Layer 2 of a small transformer language model trained on English Wikipedia (10 layers, counted from 0, width 128).
A neuron's activation on a vector x is GELU(weights . x), where the dot is the dot product.

Input weights of the MLP neurons that the questions are about. A number n stands for (n - 128) times 0.0023.
n23: 148, 123, 140, 195, 91, 156, 69, 172, 175, 126, 183, 107, 152, 134, 104, 152, 139, 125, 100, 98, 91, 160, 100, 144, 129, 128, 137, 129, 136, 60, 170, 142, 87, 56, 143, 120, 146, 143, 214, 170, 148, 126, 124, 179, 177, 175, 245, 168, 224, 128, 115, 96, 145, 112, 143, 106, 77, 183, 86, 117, 158, 176, 71, 79, 47, 192, 132, 186, 155, 98, 122, 179, 160, 167, 100, 160, 20, 115, 118, 135, 98, 128, 143, 155, 160, 107, 86, 118, 105, 116, 76, 164, 174, 102, 73, 34, 139, 102, 166, 75, 110, 123, 49, 128, 188, 117, 108, 86, 121, 78, 78, 190, 94, 156, 121, 134, 175, 123, 54, 196, 83, 209, 105, 112, 82, 173, 102, 170
n24: 169, 195, 184, 119, 100, 161, 101, 93, 84, 99, 126, 149, 129, 161, 145, 90, 133, 191, 120, 183, 102, 165, 71, 136, 85, 141, 141, 154, 162, 158, 123, 147, 151, 151, 135, 133, 9, 129, 126, 119, 142, 123, 165, 102, 141, 131, 127, 140, 176, 108, 70, 132, 180, 94, 202, 141, 66, 182, 77, 151, 140, 72, 133, 49, 113, 63, 148, 163, 145, 105, 131, 80, 209, 146, 103, 93, 140, 203, 100, 120, 139, 53, 103, 107, 153, 160, 99, 82, 29, 109, 155, 166, 117, 149, 136, 107, 128, 127, 133, 75, 121, 181, 187, 21, 137, 96, 133, 165, 137, 184, 117, 163, 130, 118, 61, 175, 119, 96, 31, 142, 146, 143, 109, 105, 115, 135, 190, 109
n124: 144, 101, 98, 119, 112, 134, 167, 140, 136, 44, 137, 163, 122, 187, 92, 137, 151, 89, 97, 111, 107, 152, 98, 155, 174, 142, 134, 91, 152, 65, 107, 115, 149, 116, 118, 154, 110, 166, 127, 136, 84, 137, 117, 150, 137, 110, 109, 120, 116, 140, 140, 109, 160, 161, 161, 202, 105, 98, 127, 196, 57, 95, 166, 72, 184, 135, 72, 143, 161, 46, 196, 142, 114, 154, 182, 92, 197, 146, 43, 76, 123, 146, 105, 125, 135, 132, 174, 89, 123, 119, 120, 138, 160, 83, 158, 66, 136, 155, 166, 88, 88, 113, 121, 146, 116, 163, 134, 99, 145, 148, 145, 135, 144, 74, 132, 131, 144, 63, 118, 104, 152, 132, 94, 127, 133, 71, 134, 172
n127: 99, 169, 135, 173, 191, 197, 130, 135, 204, 81, 167, 98, 82, 180, 101, 73, 188, 106, 109, 128, 105, 92, 170, 116, 92, 107, 143, 121, 154, 145, 119, 131, 135, 87, 92, 164, 169, 170, 202, 103, 135, 236, 115, 144, 150, 136, 153, 161, 118, 175, 116, 193, 82, 154, 149, 148, 94, 143, 133, 118, 149, 176, 83, 112, 153, 141, 93, 126, 116, 144, 177, 106, 130, 47, 86, 83, 117, 143, 74, 121, 171, 145, 102, 198, 70, 140, 125, 124, 39, 98, 140, 81, 111, 61, 146, 151, 131, 91, 147, 83, 174, 124, 155, 105, 186, 123, 80, 110, 82, 157, 112, 88, 159, 116, 115, 81, 111, 118, 119, 79, 119, 107, 182, 92, 78, 118, 186, 134
n150: 110, 115, 102, 140, 130, 74, 74, 170, 169, 143, 98, 175, 158, 152, 174, 120, 143, 149, 176, 79, 116, 103, 102, 146, 158, 139, 150, 174, 139, 122, 168, 173, 139, 180, 146, 172, 137, 108, 113, 134, 169, 165, 141, 98, 151, 143, 102, 55, 154, 118, 193, 107, 140, 126, 76, 71, 111, 102, 86, 104, 152, 132, 204, 80, 130, 68, 97, 132, 81, 164, 101, 81, 145, 205, 76, 125, 131, 156, 53, 130, 172, 136, 187, 138, 129, 155, 63, 123, 95, 82, 112, 102, 165, 83, 131, 169, 92, 142, 127, 126, 129, 108, 184, 110, 120, 155, 121, 131, 176, 205, 136, 94, 107, 74, 165, 95, 152, 100, 82, 79, 197, 152, 149, 202, 73, 96, 98, 91
n244: 66, 126, 49, 117, 150, 156, 105, 171, 71, 60, 204, 189, 76, 152, 115, 146, 67, 161, 110, 128, 180, 127, 99, 165, 80, 147, 179, 97, 54, 125, 123, 84, 71, 146, 80, 138, 106, 150, 150, 192, 92, 113, 189, 135, 54, 130, 152, 92, 125, 145, 129, 155, 164, 170, 62, 136, 114, 162, 167, 151, 129, 35, 121, 125, 142, 109, 119, 85, 84, 231, 137, 92, 149, 149, 121, 151, 177, 183, 148, 81, 126, 115, 96, 143, 103, 175, 127, 116, 160, 137, 165, 105, 120, 119, 110, 141, 168, 122, 190, 112, 179, 84, 110, 87, 136, 135, 148, 131, 143, 131, 85, 100, 84, 87, 83, 61, 124, 145, 83, 100, 186, 72, 196, 105, 118, 107, 154, 142
n248: 92, 141, 73, 121, 51, 106, 172, 202, 140, 250, 134, 164, 123, 118, 152, 111, 100, 162, 54, 116, 142, 196, 116, 180, 104, 128, 154, 128, 148, 130, 156, 102, 84, 118, 38, 97, 86, 104, 140, 161, 133, 132, 154, 90, 107, 98, 145, 43, 139, 88, 166, 106, 169, 129, 130, 160, 110, 113, 199, 188, 130, 63, 106, 117, 121, 76, 96, 110, 130, 193, 85, 107, 127, 67, 158, 183, 148, 127, 143, 102, 147, 75, 134, 113, 171, 67, 100, 66, 144, 147, 147, 111, 141, 135, 149, 142, 177, 175, 196, 71, 141, 133, 162, 106, 145, 148, 103, 69, 142, 179, 104, 203, 121, 62, 141, 79, 164, 155, 71, 155, 149, 131, 101, 86, 64, 178, 128, 229
n323: 210, 171, 130, 107, 71, 72, 130, 127, 93, 154, 133, 146, 84, 118, 145, 152, 140, 128, 107, 34, 109, 135, 66, 128, 150, 172, 144, 143, 102, 167, 140, 181, 89, 93, 135, 133, 94, 153, 142, 194, 128, 62, 160, 72, 149, 110, 156, 116, 119, 102, 115, 160, 92, 77, 121, 109, 139, 82, 102, 223, 240, 153, 133, 178, 149, 150, 75, 166, 116, 173, 116, 134, 93, 144, 142, 162, 109, 214, 37, 134, 198, 152, 100, 169, 177, 168, 129, 106, 179, 123, 114, 129, 64, 130, 199, 106, 114, 110, 141, 51, 47, 126, 124, 144, 65, 118, 194, 75, 91, 154, 125, 157, 118, 153, 154, 91, 139, 85, 81, 123, 130, 127, 189, 82, 91, 156, 118, 194
n335: 114, 45, 74, 112, 166, 102, 104, 175, 181, 124, 97, 138, 84, 119, 118, 184, 167, 164, 96, 104, 122, 116, 115, 117, 145, 113, 38, 143, 71, 112, 107, 125, 161, 166, 94, 125, 111, 128, 225, 97, 90, 137, 146, 105, 182, 107, 156, 173, 174, 150, 169, 143, 156, 78, 102, 132, 60, 116, 117, 131, 131, 147, 147, 192, 139, 150, 113, 99, 92, 128, 128, 146, 97, 110, 87, 200, 154, 150, 148, 119, 149, 107, 136, 118, 184, 90, 147, 127, 73, 153, 150, 157, 137, 107, 118, 208, 179, 35, 114, 65, 156, 149, 200, 159, 94, 146, 129, 155, 150, 128, 91, 133, 187, 104, 111, 113, 129, 189, 106, 89, 50, 137, 130, 91, 165, 89, 162, 182
n407: 136, 151, 143, 68, 78, 217, 56, 146, 25, 168, 176, 171, 97, 137, 116, 113, 214, 151, 154, 139, 94, 96, 176, 95, 169, 136, 85, 138, 140, 49, 112, 145, 110, 117, 31, 118, 148, 220, 122, 164, 124, 132, 137, 122, 137, 165, 130, 84, 141, 118, 168, 90, 78, 73, 116, 85, 96, 104, 183, 212, 97, 143, 117, 111, 180, 105, 128, 162, 91, 97, 134, 128, 52, 121, 134, 59, 88, 201, 106, 138, 159, 76, 124, 110, 174, 140, 109, 159, 136, 187, 151, 153, 192, 129, 120, 139, 130, 115, 84, 82, 82, 184, 128, 103, 105, 122, 109, 88, 107, 146, 155, 192, 145, 140, 188, 33, 71, 115, 104, 127, 176, 116, 172, 50, 134, 225, 128, 119
n475: 56, 171, 178, 129, 181, 166, 72, 153, 167, 92, 134, 156, 114, 108, 61, 148, 102, 210, 63, 173, 161, 110, 113, 145, 135, 119, 137, 154, 185, 136, 167, 191, 132, 125, 105, 167, 167, 96, 117, 133, 129, 149, 96, 147, 127, 117, 65, 79, 221, 171, 135, 135, 94, 128, 160, 134, 193, 94, 174, 143, 158, 137, 118, 175, 80, 147, 219, 179, 73, 125, 96, 88, 135, 61, 99, 137, 140, 116, 120, 59, 119, 156, 95, 110, 77, 118, 98, 67, 105, 161, 66, 166, 132, 141, 145, 166, 97, 81, 161, 78, 97, 121, 78, 105, 88, 187, 77, 74, 79, 105, 176, 136, 109, 109, 140, 131, 106, 103, 71, 53, 142, 134, 159, 174, 103, 127, 83, 121

Each question shows a token from some text and the vector x that enters the MLP there. A number n stands for (n - 128) times 0.056.

"sh": 120, 147, 111, 105, 116, 135, 130, 116, 106, 123, 131, 112, 130, 119, 143, 111, 100, 67, 135, 115, 147, 122, 145, 88, 144, 136, 123, 134, 102, 116, 127, 111, 125, 114, 136, 108, 151, 101, 98, 155, 121, 107, 137, 101, 153, 166, 124, 123, 84, 166, 110, 145, 144, 126, 153, 144, 155, 109, 112, 117, 120, 130, 116, 93, 178, 126, 126, 145, 122, 132, 105, 97, 138, 104, 141, 118, 131, 133, 136, 129, 125, 173, 145, 138, 131, 129, 175, 104, 182, 144, 154, 116, 166, 136, 90, 107, 114, 114, 110, 135, 111, 109, 128, 157, 134, 158, 138, 187, 117, 152, 141, 114, 138, 135, 153, 111, 127, 133, 129, 139, 130, 109, 121, 152, 126, 159, 129, 105
Which neuron lights up most? n407

"und": 130, 112, 140, 144, 149, 131, 149, 150, 101, 156, 118, 92, 139, 115, 128, 131, 145, 45, 126, 115, 146, 142, 139, 134, 127, 147, 108, 104, 150, 159, 139, 169, 167, 161, 143, 123, 95, 119, 114, 134, 176, 136, 116, 120, 114, 158, 126, 118, 96, 133, 136, 126, 152, 110, 130, 143, 132, 112, 120, 102, 89, 133, 130, 135, 130, 88, 129, 114, 114, 144, 120, 135, 149, 138, 164, 110, 108, 97, 135, 99, 136, 151, 136, 156, 117, 129, 140, 73, 134, 151, 133, 143, 144, 134, 165, 107, 96, 135, 121, 139, 111, 115, 121, 146, 112, 121, 117, 161, 126, 103, 119, 82, 110, 117, 115, 142, 141, 129, 139, 111, 132, 125, 101, 165, 122, 130, 139, 132
The two highest activations, in order: n150, n124

"\n": 103, 107, 129, 146, 148, 122, 120, 106, 116, 136, 131, 109, 128, 121, 152, 122, 158, 50, 111, 116, 129, 153, 166, 148, 112, 138, 106, 109, 129, 163, 118, 115, 148, 130, 144, 152, 114, 124, 116, 123, 165, 114, 147, 104, 149, 142, 155, 121, 110, 107, 135, 130, 158, 121, 129, 125, 130, 144, 124, 129, 112, 118, 144, 80, 142, 97, 110, 150, 115, 130, 140, 115, 148, 117, 116, 121, 118, 148, 144, 100, 105, 143, 126, 156, 75, 139, 167, 96, 123, 151, 130, 135, 119, 168, 147, 122, 115, 119, 109, 131, 116, 187, 137, 127, 126, 132, 112, 135, 108, 159, 142, 149, 143, 119, 107, 128, 118, 155, 126, 134, 169, 92, 115, 128, 113, 109, 131, 117
Which neuron lights up most? n24

"S": 140, 130, 137, 109, 127, 104, 151, 129, 103, 142, 139, 105, 126, 124, 161, 133, 137, 54, 141, 133, 140, 125, 157, 116, 124, 140, 95, 132, 128, 144, 146, 123, 156, 147, 120, 129, 139, 141, 96, 129, 152, 147, 140, 84, 154, 140, 121, 136, 54, 131, 130, 145, 149, 140, 138, 133, 168, 115, 117, 110, 133, 126, 116, 103, 146, 109, 112, 137, 104, 138, 84, 124, 145, 141, 134, 110, 161, 143, 112, 102, 133, 143, 116, 176, 108, 125, 184, 124, 161, 147, 137, 114, 117, 128, 137, 113, 88, 142, 125, 147, 79, 147, 117, 125, 120, 129, 94, 145, 93, 137, 104, 101, 116, 149, 105, 124, 152, 146, 115, 139, 145, 129, 130, 136, 126, 134, 113, 118
Which neuron fires most, and how strongly? n323, at about 1.1

" (19": 108, 92, 129, 134, 103, 137, 119, 144, 120, 149, 158, 121, 119, 121, 127, 125, 143, 56, 128, 117, 125, 163, 117, 168, 116, 135, 77, 106, 114, 151, 121, 140, 152, 135, 182, 113, 140, 102, 83, 108, 150, 133, 125, 99, 129, 134, 125, 119, 105, 116, 129, 126, 158, 105, 140, 123, 134, 121, 133, 132, 126, 130, 106, 139, 104, 141, 143, 120, 116, 90, 144, 158, 138, 135, 150, 143, 136, 140, 181, 89, 126, 113, 132, 149, 100, 138, 181, 126, 115, 155, 107, 137, 127, 153, 138, 107, 94, 115, 114, 126, 129, 131, 138, 149, 145, 135, 151, 120, 119, 115, 128, 153, 148, 136, 102, 169, 168, 133, 133, 100, 121, 130, 97, 124, 113, 114, 122, 132
Which neuron lights up most? n124

"ed": 121, 119, 128, 129, 174, 140, 149, 144, 117, 131, 127, 94, 124, 150, 132, 151, 137, 66, 131, 119, 152, 140, 117, 162, 113, 140, 70, 120, 87, 140, 147, 138, 137, 131, 145, 107, 110, 136, 101, 124, 151, 86, 137, 122, 132, 133, 138, 120, 131, 131, 138, 131, 140, 118, 133, 165, 128, 140, 121, 112, 123, 161, 84, 111, 164, 127, 135, 114, 149, 147, 132, 116, 94, 132, 142, 147, 113, 100, 161, 122, 138, 110, 161, 147, 94, 116, 169, 97, 130, 131, 99, 138, 146, 124, 115, 121, 119, 90, 125, 129, 116, 115, 117, 151, 123, 128, 144, 157, 140, 121, 131, 139, 105, 126, 122, 105, 156, 153, 144, 109, 131, 119, 67, 161, 106, 111, 138, 154
The two highest activations, in order: n335, n23

"th": 141, 152, 117, 117, 107, 157, 131, 112, 86, 142, 120, 115, 132, 143, 138, 94, 147, 109, 120, 110, 140, 108, 147, 113, 142, 161, 90, 122, 75, 143, 154, 119, 170, 129, 138, 120, 120, 141, 118, 144, 143, 119, 131, 94, 138, 134, 147, 147, 120, 146, 116, 109, 143, 122, 112, 154, 150, 153, 133, 119, 123, 108, 93, 64, 162, 114, 134, 138, 147, 111, 108, 140, 133, 129, 159, 137, 91, 141, 170, 105, 129, 107, 170, 97, 126, 131, 181, 135, 168, 122, 145, 102, 148, 117, 136, 129, 111, 121, 121, 138, 113, 134, 111, 153, 115, 143, 135, 152, 124, 102, 150, 118, 107, 109, 123, 138, 125, 122, 124, 146, 151, 111, 90, 137, 119, 143, 111, 129
Which neuron lights up most? n407

" \"": 99, 133, 128, 106, 127, 138, 143, 135, 115, 172, 143, 119, 122, 111, 141, 119, 129, 28, 131, 132, 144, 149, 129, 135, 116, 135, 96, 114, 130, 139, 126, 108, 174, 127, 130, 132, 150, 115, 74, 127, 129, 131, 133, 119, 148, 149, 165, 118, 118, 119, 146, 130, 170, 120, 107, 122, 137, 122, 158, 145, 127, 129, 129, 114, 120, 104, 116, 142, 149, 123, 134, 121, 123, 165, 128, 135, 169, 128, 149, 88, 137, 102, 109, 146, 101, 126, 170, 132, 138, 167, 124, 152, 130, 141, 114, 118, 90, 126, 126, 147, 154, 123, 103, 139, 126, 158, 127, 119, 87, 146, 127, 133, 140, 137, 106, 163, 129, 129, 118, 112, 128, 96, 110, 112, 87, 122, 112, 138
Which neuron fires most, and how strongly? n248, at about 1

" in": 110, 125, 110, 149, 119, 167, 122, 98, 141, 149, 141, 96, 93, 120, 163, 95, 154, 55, 128, 116, 144, 153, 104, 152, 99, 116, 87, 128, 113, 141, 117, 141, 133, 122, 142, 145, 152, 121, 91, 115, 130, 152, 135, 102, 111, 118, 134, 143, 141, 145, 133, 132, 161, 119, 92, 119, 135, 122, 132, 134, 115, 122, 113, 124, 142, 126, 144, 126, 137, 140, 144, 172, 113, 119, 153, 138, 152, 113, 179, 113, 150, 95, 159, 134, 77, 120, 165, 126, 146, 158, 114, 135, 129, 122, 111, 115, 119, 138, 137, 122, 113, 114, 125, 154, 97, 133, 112, 141, 150, 104, 139, 124, 117, 131, 116, 138, 158, 141, 123, 118, 118, 134, 92, 152, 105, 112, 131, 147
The two highest activations, in order: n248, n335

":": 103, 104, 118, 115, 145, 132, 128, 139, 133, 139, 131, 105, 140, 128, 165, 122, 157, 84, 125, 93, 112, 151, 137, 124, 106, 144, 85, 129, 119, 162, 129, 129, 165, 120, 157, 139, 122, 96, 129, 130, 158, 101, 147, 75, 134, 138, 147, 124, 125, 156, 126, 103, 147, 108, 136, 125, 140, 120, 127, 110, 108, 122, 127, 96, 127, 107, 120, 131, 145, 149, 126, 123, 146, 122, 124, 134, 153, 133, 132, 96, 151, 133, 159, 148, 116, 105, 162, 148, 142, 153, 113, 126, 110, 193, 101, 103, 105, 107, 105, 147, 118, 130, 125, 128, 145, 137, 96, 185, 103, 138, 119, 113, 145, 153, 107, 147, 133, 165, 113, 125, 124, 100, 121, 151, 122, 105, 148, 115
Which three neurons fire most, strongest first? n335, n24, n150

"j": 106, 157, 108, 121, 152, 139, 135, 137, 119, 128, 136, 103, 158, 128, 144, 135, 113, 88, 128, 119, 184, 123, 152, 83, 144, 123, 118, 122, 111, 135, 140, 114, 131, 108, 144, 102, 128, 119, 114, 137, 130, 126, 137, 130, 169, 133, 129, 101, 86, 137, 104, 104, 122, 119, 113, 116, 177, 93, 117, 120, 129, 140, 137, 123, 152, 121, 116, 149, 107, 150, 85, 132, 138, 122, 155, 136, 110, 126, 90, 107, 134, 105, 148, 103, 108, 147, 149, 133, 147, 150, 102, 124, 130, 107, 133, 133, 113, 127, 129, 141, 120, 108, 161, 142, 146, 204, 162, 152, 92, 119, 123, 131, 113, 116, 144, 129, 115, 135, 159, 124, 133, 125, 117, 198, 119, 146, 116, 122
The two highest activations, in order: n150, n475

"ch": 105, 125, 112, 115, 121, 127, 159, 142, 128, 135, 119, 110, 122, 123, 117, 127, 148, 47, 137, 141, 186, 137, 125, 99, 140, 153, 130, 140, 117, 139, 117, 98, 152, 124, 108, 125, 123, 134, 143, 144, 159, 107, 162, 93, 151, 137, 125, 107, 94, 138, 138, 116, 129, 132, 129, 156, 158, 123, 169, 101, 143, 151, 87, 113, 135, 104, 138, 151, 121, 144, 108, 137, 128, 98, 135, 122, 147, 140, 106, 116, 142, 119, 146, 120, 103, 135, 159, 153, 168, 145, 144, 130, 140, 120, 125, 122, 101, 151, 124, 123, 130, 118, 132, 175, 117, 150, 119, 138, 91, 134, 141, 135, 84, 82, 95, 130, 122, 135, 138, 132, 135, 120, 102, 142, 117, 141, 102, 109
Which neuron fires most, and how strongly? n248, at about 1.1

"jo": 113, 127, 119, 141, 151, 140, 104, 136, 99, 138, 135, 123, 119, 111, 166, 133, 136, 76, 113, 117, 138, 123, 128, 88, 138, 129, 124, 123, 94, 141, 136, 107, 120, 122, 133, 117, 138, 119, 89, 120, 176, 143, 125, 117, 152, 138, 109, 117, 86, 135, 137, 129, 137, 125, 132, 118, 164, 124, 153, 100, 113, 139, 165, 123, 138, 140, 115, 131, 124, 146, 109, 108, 120, 93, 139, 122, 122, 109, 90, 111, 135, 104, 135, 93, 125, 107, 148, 127, 157, 148, 145, 155, 122, 147, 161, 153, 100, 115, 125, 159, 116, 125, 151, 166, 111, 154, 167, 165, 85, 104, 122, 126, 125, 138, 153, 87, 117, 162, 165, 135, 140, 116, 84, 173, 127, 144, 133, 137
Which neuron lights up most? n407

"–20": 117, 91, 98, 124, 161, 111, 121, 119, 125, 155, 108, 102, 127, 117, 130, 139, 166, 83, 101, 105, 139, 143, 131, 144, 156, 135, 83, 112, 94, 132, 141, 107, 153, 149, 142, 126, 138, 114, 109, 137, 146, 116, 142, 98, 158, 137, 156, 123, 114, 101, 142, 125, 122, 112, 137, 110, 117, 129, 152, 148, 143, 165, 90, 97, 179, 126, 146, 128, 90, 109, 118, 173, 120, 132, 154, 124, 106, 148, 148, 103, 137, 135, 133, 120, 113, 120, 152, 134, 143, 146, 122, 115, 162, 136, 125, 122, 105, 108, 116, 117, 89, 115, 123, 179, 161, 121, 117, 125, 137, 93, 135, 148, 126, 135, 140, 140, 133, 133, 135, 109, 126, 125, 126, 107, 112, 188, 141, 113
Which neuron fires most, and how strongly? n407, at about 2.4

"g": 115, 157, 126, 155, 128, 150, 156, 112, 116, 101, 121, 116, 100, 112, 129, 92, 111, 94, 128, 104, 132, 126, 125, 110, 152, 125, 128, 106, 110, 157, 130, 122, 162, 117, 126, 129, 115, 128, 115, 149, 148, 134, 141, 135, 165, 156, 140, 121, 94, 170, 124, 120, 137, 122, 133, 142, 146, 116, 124, 107, 129, 152, 113, 109, 156, 152, 131, 130, 128, 147, 109, 124, 138, 67, 146, 106, 134, 103, 99, 106, 129, 95, 148, 130, 85, 134, 178, 132, 161, 140, 126, 107, 122, 146, 137, 132, 119, 124, 133, 123, 119, 126, 110, 140, 129, 208, 160, 144, 109, 118, 121, 112, 126, 93, 120, 160, 108, 116, 146, 140, 111, 144, 146, 180, 116, 151, 99, 135
Which neuron lights up most? n127

"d": 135, 148, 135, 133, 111, 159, 150, 78, 90, 108, 110, 89, 112, 135, 145, 129, 120, 74, 113, 119, 150, 139, 115, 115, 125, 142, 94, 127, 124, 159, 131, 117, 181, 123, 122, 129, 112, 105, 100, 138, 139, 133, 134, 115, 129, 131, 136, 138, 102, 163, 131, 130, 160, 121, 133, 121, 130, 113, 128, 137, 134, 139, 95, 125, 163, 130, 139, 140, 164, 148, 92, 138, 119, 112, 124, 121, 116, 130, 138, 104, 132, 126, 182, 156, 108, 131, 135, 97, 136, 117, 103, 84, 141, 146, 137, 114, 133, 121, 115, 109, 96, 123, 115, 127, 132, 149, 163, 166, 109, 129, 115, 111, 114, 120, 94, 157, 118, 111, 145, 160, 135, 158, 129, 201, 130, 140, 134, 124
The two highest activations, in order: n24, n323

" p": 102, 112, 127, 153, 143, 145, 126, 144, 118, 162, 141, 115, 88, 105, 114, 121, 140, 74, 134, 120, 139, 149, 113, 114, 127, 147, 106, 108, 118, 194, 130, 145, 116, 138, 127, 154, 158, 117, 116, 131, 132, 123, 152, 106, 96, 139, 125, 138, 119, 133, 136, 135, 160, 126, 137, 104, 169, 115, 116, 100, 128, 177, 144, 110, 120, 122, 115, 144, 94, 150, 139, 140, 130, 138, 142, 128, 109, 96, 97, 99, 139, 123, 145, 138, 87, 95, 166, 121, 124, 153, 103, 148, 119, 133, 116, 138, 119, 121, 138, 135, 111, 154, 133, 134, 83, 139, 153, 135, 72, 105, 139, 137, 146, 123, 131, 144, 147, 150, 109, 131, 115, 121, 127, 171, 120, 108, 116, 121
Which neuron lights up most? n475

"mp": 116, 136, 123, 97, 155, 110, 145, 144, 126, 139, 116, 112, 102, 106, 104, 125, 117, 79, 146, 115, 146, 139, 123, 98, 153, 159, 120, 128, 154, 152, 122, 142, 129, 144, 126, 134, 141, 114, 138, 155, 168, 138, 141, 102, 126, 137, 100, 133, 118, 125, 118, 112, 133, 130, 125, 129, 144, 107, 120, 122, 129, 134, 113, 108, 106, 116, 122, 150, 99, 127, 112, 153, 144, 136, 150, 91, 118, 100, 135, 108, 154, 166, 154, 159, 146, 138, 167, 71, 118, 156, 158, 139, 149, 136, 134, 107, 109, 134, 160, 127, 119, 125, 119, 158, 98, 137, 129, 149, 89, 132, 122, 117, 159, 110, 90, 146, 162, 140, 120, 93, 117, 121, 91, 134, 95, 176, 118, 121
Which neuron fires most, and how strongly? n475, at about 0.84

"ty": 115, 135, 130, 100, 144, 140, 108, 105, 130, 137, 126, 112, 139, 109, 126, 137, 144, 92, 118, 133, 142, 124, 165, 144, 163, 135, 85, 141, 102, 149, 126, 124, 152, 156, 128, 113, 128, 99, 136, 128, 134, 144, 115, 102, 154, 160, 146, 129, 111, 122, 144, 125, 150, 119, 136, 120, 152, 121, 113, 87, 138, 146, 124, 117, 142, 135, 104, 146, 116, 125, 92, 124, 118, 130, 137, 110, 117, 124, 149, 109, 129, 138, 119, 115, 153, 132, 172, 122, 181, 157, 175, 131, 135, 140, 156, 116, 82, 118, 128, 136, 112, 127, 95, 150, 131, 121, 125, 132, 128, 121, 120, 106, 124, 106, 122, 119, 141, 128, 141, 124, 133, 94, 61, 137, 121, 220, 99, 129
Which neuron lights up most? n407

" imp": 100, 132, 140, 143, 164, 165, 126, 129, 134, 147, 152, 96, 97, 110, 102, 112, 141, 51, 144, 112, 135, 157, 153, 144, 128, 164, 116, 150, 117, 152, 120, 173, 120, 156, 134, 123, 145, 130, 106, 131, 162, 136, 123, 116, 109, 142, 108, 136, 131, 139, 134, 132, 157, 111, 131, 93, 135, 126, 117, 109, 131, 142, 139, 137, 105, 135, 135, 135, 144, 129, 114, 141, 117, 121, 124, 126, 137, 119, 134, 82, 116, 139, 127, 157, 112, 136, 151, 100, 123, 162, 142, 130, 153, 150, 124, 127, 108, 116, 129, 148, 104, 109, 109, 95, 91, 147, 138, 118, 108, 91, 139, 105, 135, 114, 86, 164, 132, 140, 115, 103, 99, 111, 100, 172, 135, 115, 138, 130
Which neuron fires most, and how strongly? n475, at about 2.4

"-": 100, 109, 98, 133, 122, 125, 146, 142, 138, 130, 117, 84, 108, 102, 142, 133, 148, 44, 110, 114, 142, 156, 119, 116, 129, 164, 84, 102, 105, 143, 136, 86, 137, 126, 145, 116, 138, 99, 109, 129, 153, 141, 128, 115, 191, 120, 146, 114, 98, 126, 143, 166, 164, 127, 125, 133, 124, 145, 129, 142, 106, 117, 131, 96, 119, 103, 115, 163, 101, 117, 117, 137, 135, 128, 139, 137, 140, 138, 143, 93, 145, 157, 156, 126, 128, 140, 161, 132, 154, 129, 116, 154, 108, 154, 98, 126, 122, 113, 149, 131, 122, 141, 116, 140, 121, 149, 118, 162, 118, 150, 120, 111, 140, 144, 125, 134, 128, 143, 131, 155, 129, 95, 113, 118, 117, 115, 158, 125
Which three neurons fire most, strongest first? n335, n124, n248

"ri": 129, 136, 120, 123, 148, 139, 106, 110, 126, 147, 113, 117, 135, 117, 159, 123, 132, 97, 144, 76, 165, 109, 152, 65, 156, 123, 98, 126, 124, 144, 126, 134, 166, 131, 135, 144, 123, 115, 88, 119, 146, 137, 149, 131, 133, 116, 110, 157, 112, 132, 128, 134, 114, 140, 109, 112, 123, 121, 132, 147, 118, 104, 130, 101, 163, 142, 121, 126, 81, 147, 95, 129, 112, 109, 137, 129, 131, 121, 141, 130, 109, 117, 141, 109, 110, 144, 158, 132, 147, 159, 156, 104, 145, 140, 124, 101, 121, 107, 141, 138, 145, 143, 143, 151, 127, 172, 161, 151, 99, 135, 117, 128, 121, 132, 114, 104, 135, 118, 167, 137, 134, 127, 53, 162, 127, 168, 98, 122
The two highest activations, in order: n407, n150

"on": 118, 122, 149, 115, 151, 134, 152, 108, 108, 153, 122, 102, 131, 127, 145, 126, 148, 86, 154, 118, 162, 133, 137, 73, 132, 142, 113, 118, 123, 114, 142, 98, 166, 112, 137, 113, 110, 140, 118, 155, 136, 128, 149, 146, 200, 158, 134, 140, 96, 160, 123, 144, 147, 149, 98, 135, 145, 127, 137, 134, 113, 121, 114, 130, 144, 131, 139, 147, 122, 149, 92, 118, 126, 109, 144, 135, 126, 118, 114, 117, 141, 90, 139, 96, 89, 159, 147, 125, 146, 142, 98, 123, 144, 135, 111, 111, 103, 142, 127, 115, 83, 123, 119, 131, 116, 156, 137, 141, 95, 118, 140, 114, 108, 96, 113, 117, 122, 133, 153, 152, 144, 130, 88, 177, 108, 149, 118, 105
Which neuron lights up most? n407

"ft": 112, 127, 124, 96, 180, 135, 124, 116, 134, 124, 130, 112, 120, 106, 130, 113, 144, 62, 132, 116, 136, 130, 166, 118, 165, 149, 137, 111, 94, 149, 131, 111, 152, 117, 122, 118, 111, 110, 93, 121, 178, 129, 138, 110, 143, 160, 117, 145, 110, 146, 129, 129, 144, 122, 148, 155, 152, 109, 114, 124, 97, 121, 80, 149, 156, 117, 131, 140, 137, 166, 125, 129, 124, 116, 136, 140, 106, 108, 126, 101, 174, 128, 137, 123, 104, 105, 142, 129, 157, 131, 127, 125, 158, 146, 118, 119, 122, 98, 104, 88, 136, 117, 123, 150, 152, 169, 146, 140, 117, 129, 113, 109, 138, 76, 108, 128, 137, 121, 124, 125, 156, 120, 128, 174, 113, 154, 128, 154
Which neuron lights up most? n127

" and": 114, 123, 97, 134, 105, 138, 109, 114, 130, 122, 130, 102, 104, 105, 118, 112, 178, 38, 115, 110, 164, 134, 131, 136, 107, 142, 83, 162, 101, 136, 126, 126, 174, 134, 168, 109, 132, 113, 107, 163, 140, 112, 112, 125, 160, 142, 162, 133, 153, 157, 118, 127, 161, 120, 129, 126, 140, 118, 135, 120, 96, 130, 113, 114, 113, 129, 119, 161, 130, 140, 124, 127, 143, 133, 109, 128, 141, 144, 168, 124, 142, 104, 113, 126, 110, 140, 160, 143, 145, 132, 95, 150, 136, 125, 90, 116, 132, 121, 130, 119, 133, 141, 104, 157, 117, 120, 139, 139, 119, 135, 137, 113, 114, 132, 116, 121, 149, 143, 142, 126, 117, 111, 87, 167, 105, 148, 152, 148
Which neuron fires most, and how strongly? n23, at about 1.8

".": 83, 115, 107, 141, 149, 130, 154, 129, 106, 157, 116, 148, 119, 146, 147, 125, 153, 72, 146, 122, 149, 181, 109, 134, 91, 129, 87, 118, 90, 154, 164, 125, 122, 159, 109, 127, 143, 131, 120, 119, 156, 109, 152, 107, 114, 123, 149, 127, 105, 125, 117, 127, 158, 109, 125, 113, 106, 121, 132, 141, 130, 130, 139, 106, 150, 116, 106, 134, 104, 131, 97, 143, 116, 123, 164, 122, 145, 126, 133, 111, 134, 105, 147, 134, 115, 97, 158, 118, 148, 142, 99, 146, 139, 149, 127, 124, 97, 140, 146, 113, 131, 152, 105, 155, 120, 128, 115, 124, 122, 137, 123, 114, 125, 136, 117, 141, 189, 142, 133, 129, 140, 94, 95, 135, 115, 124, 155, 120
Which neuron lights up most? n248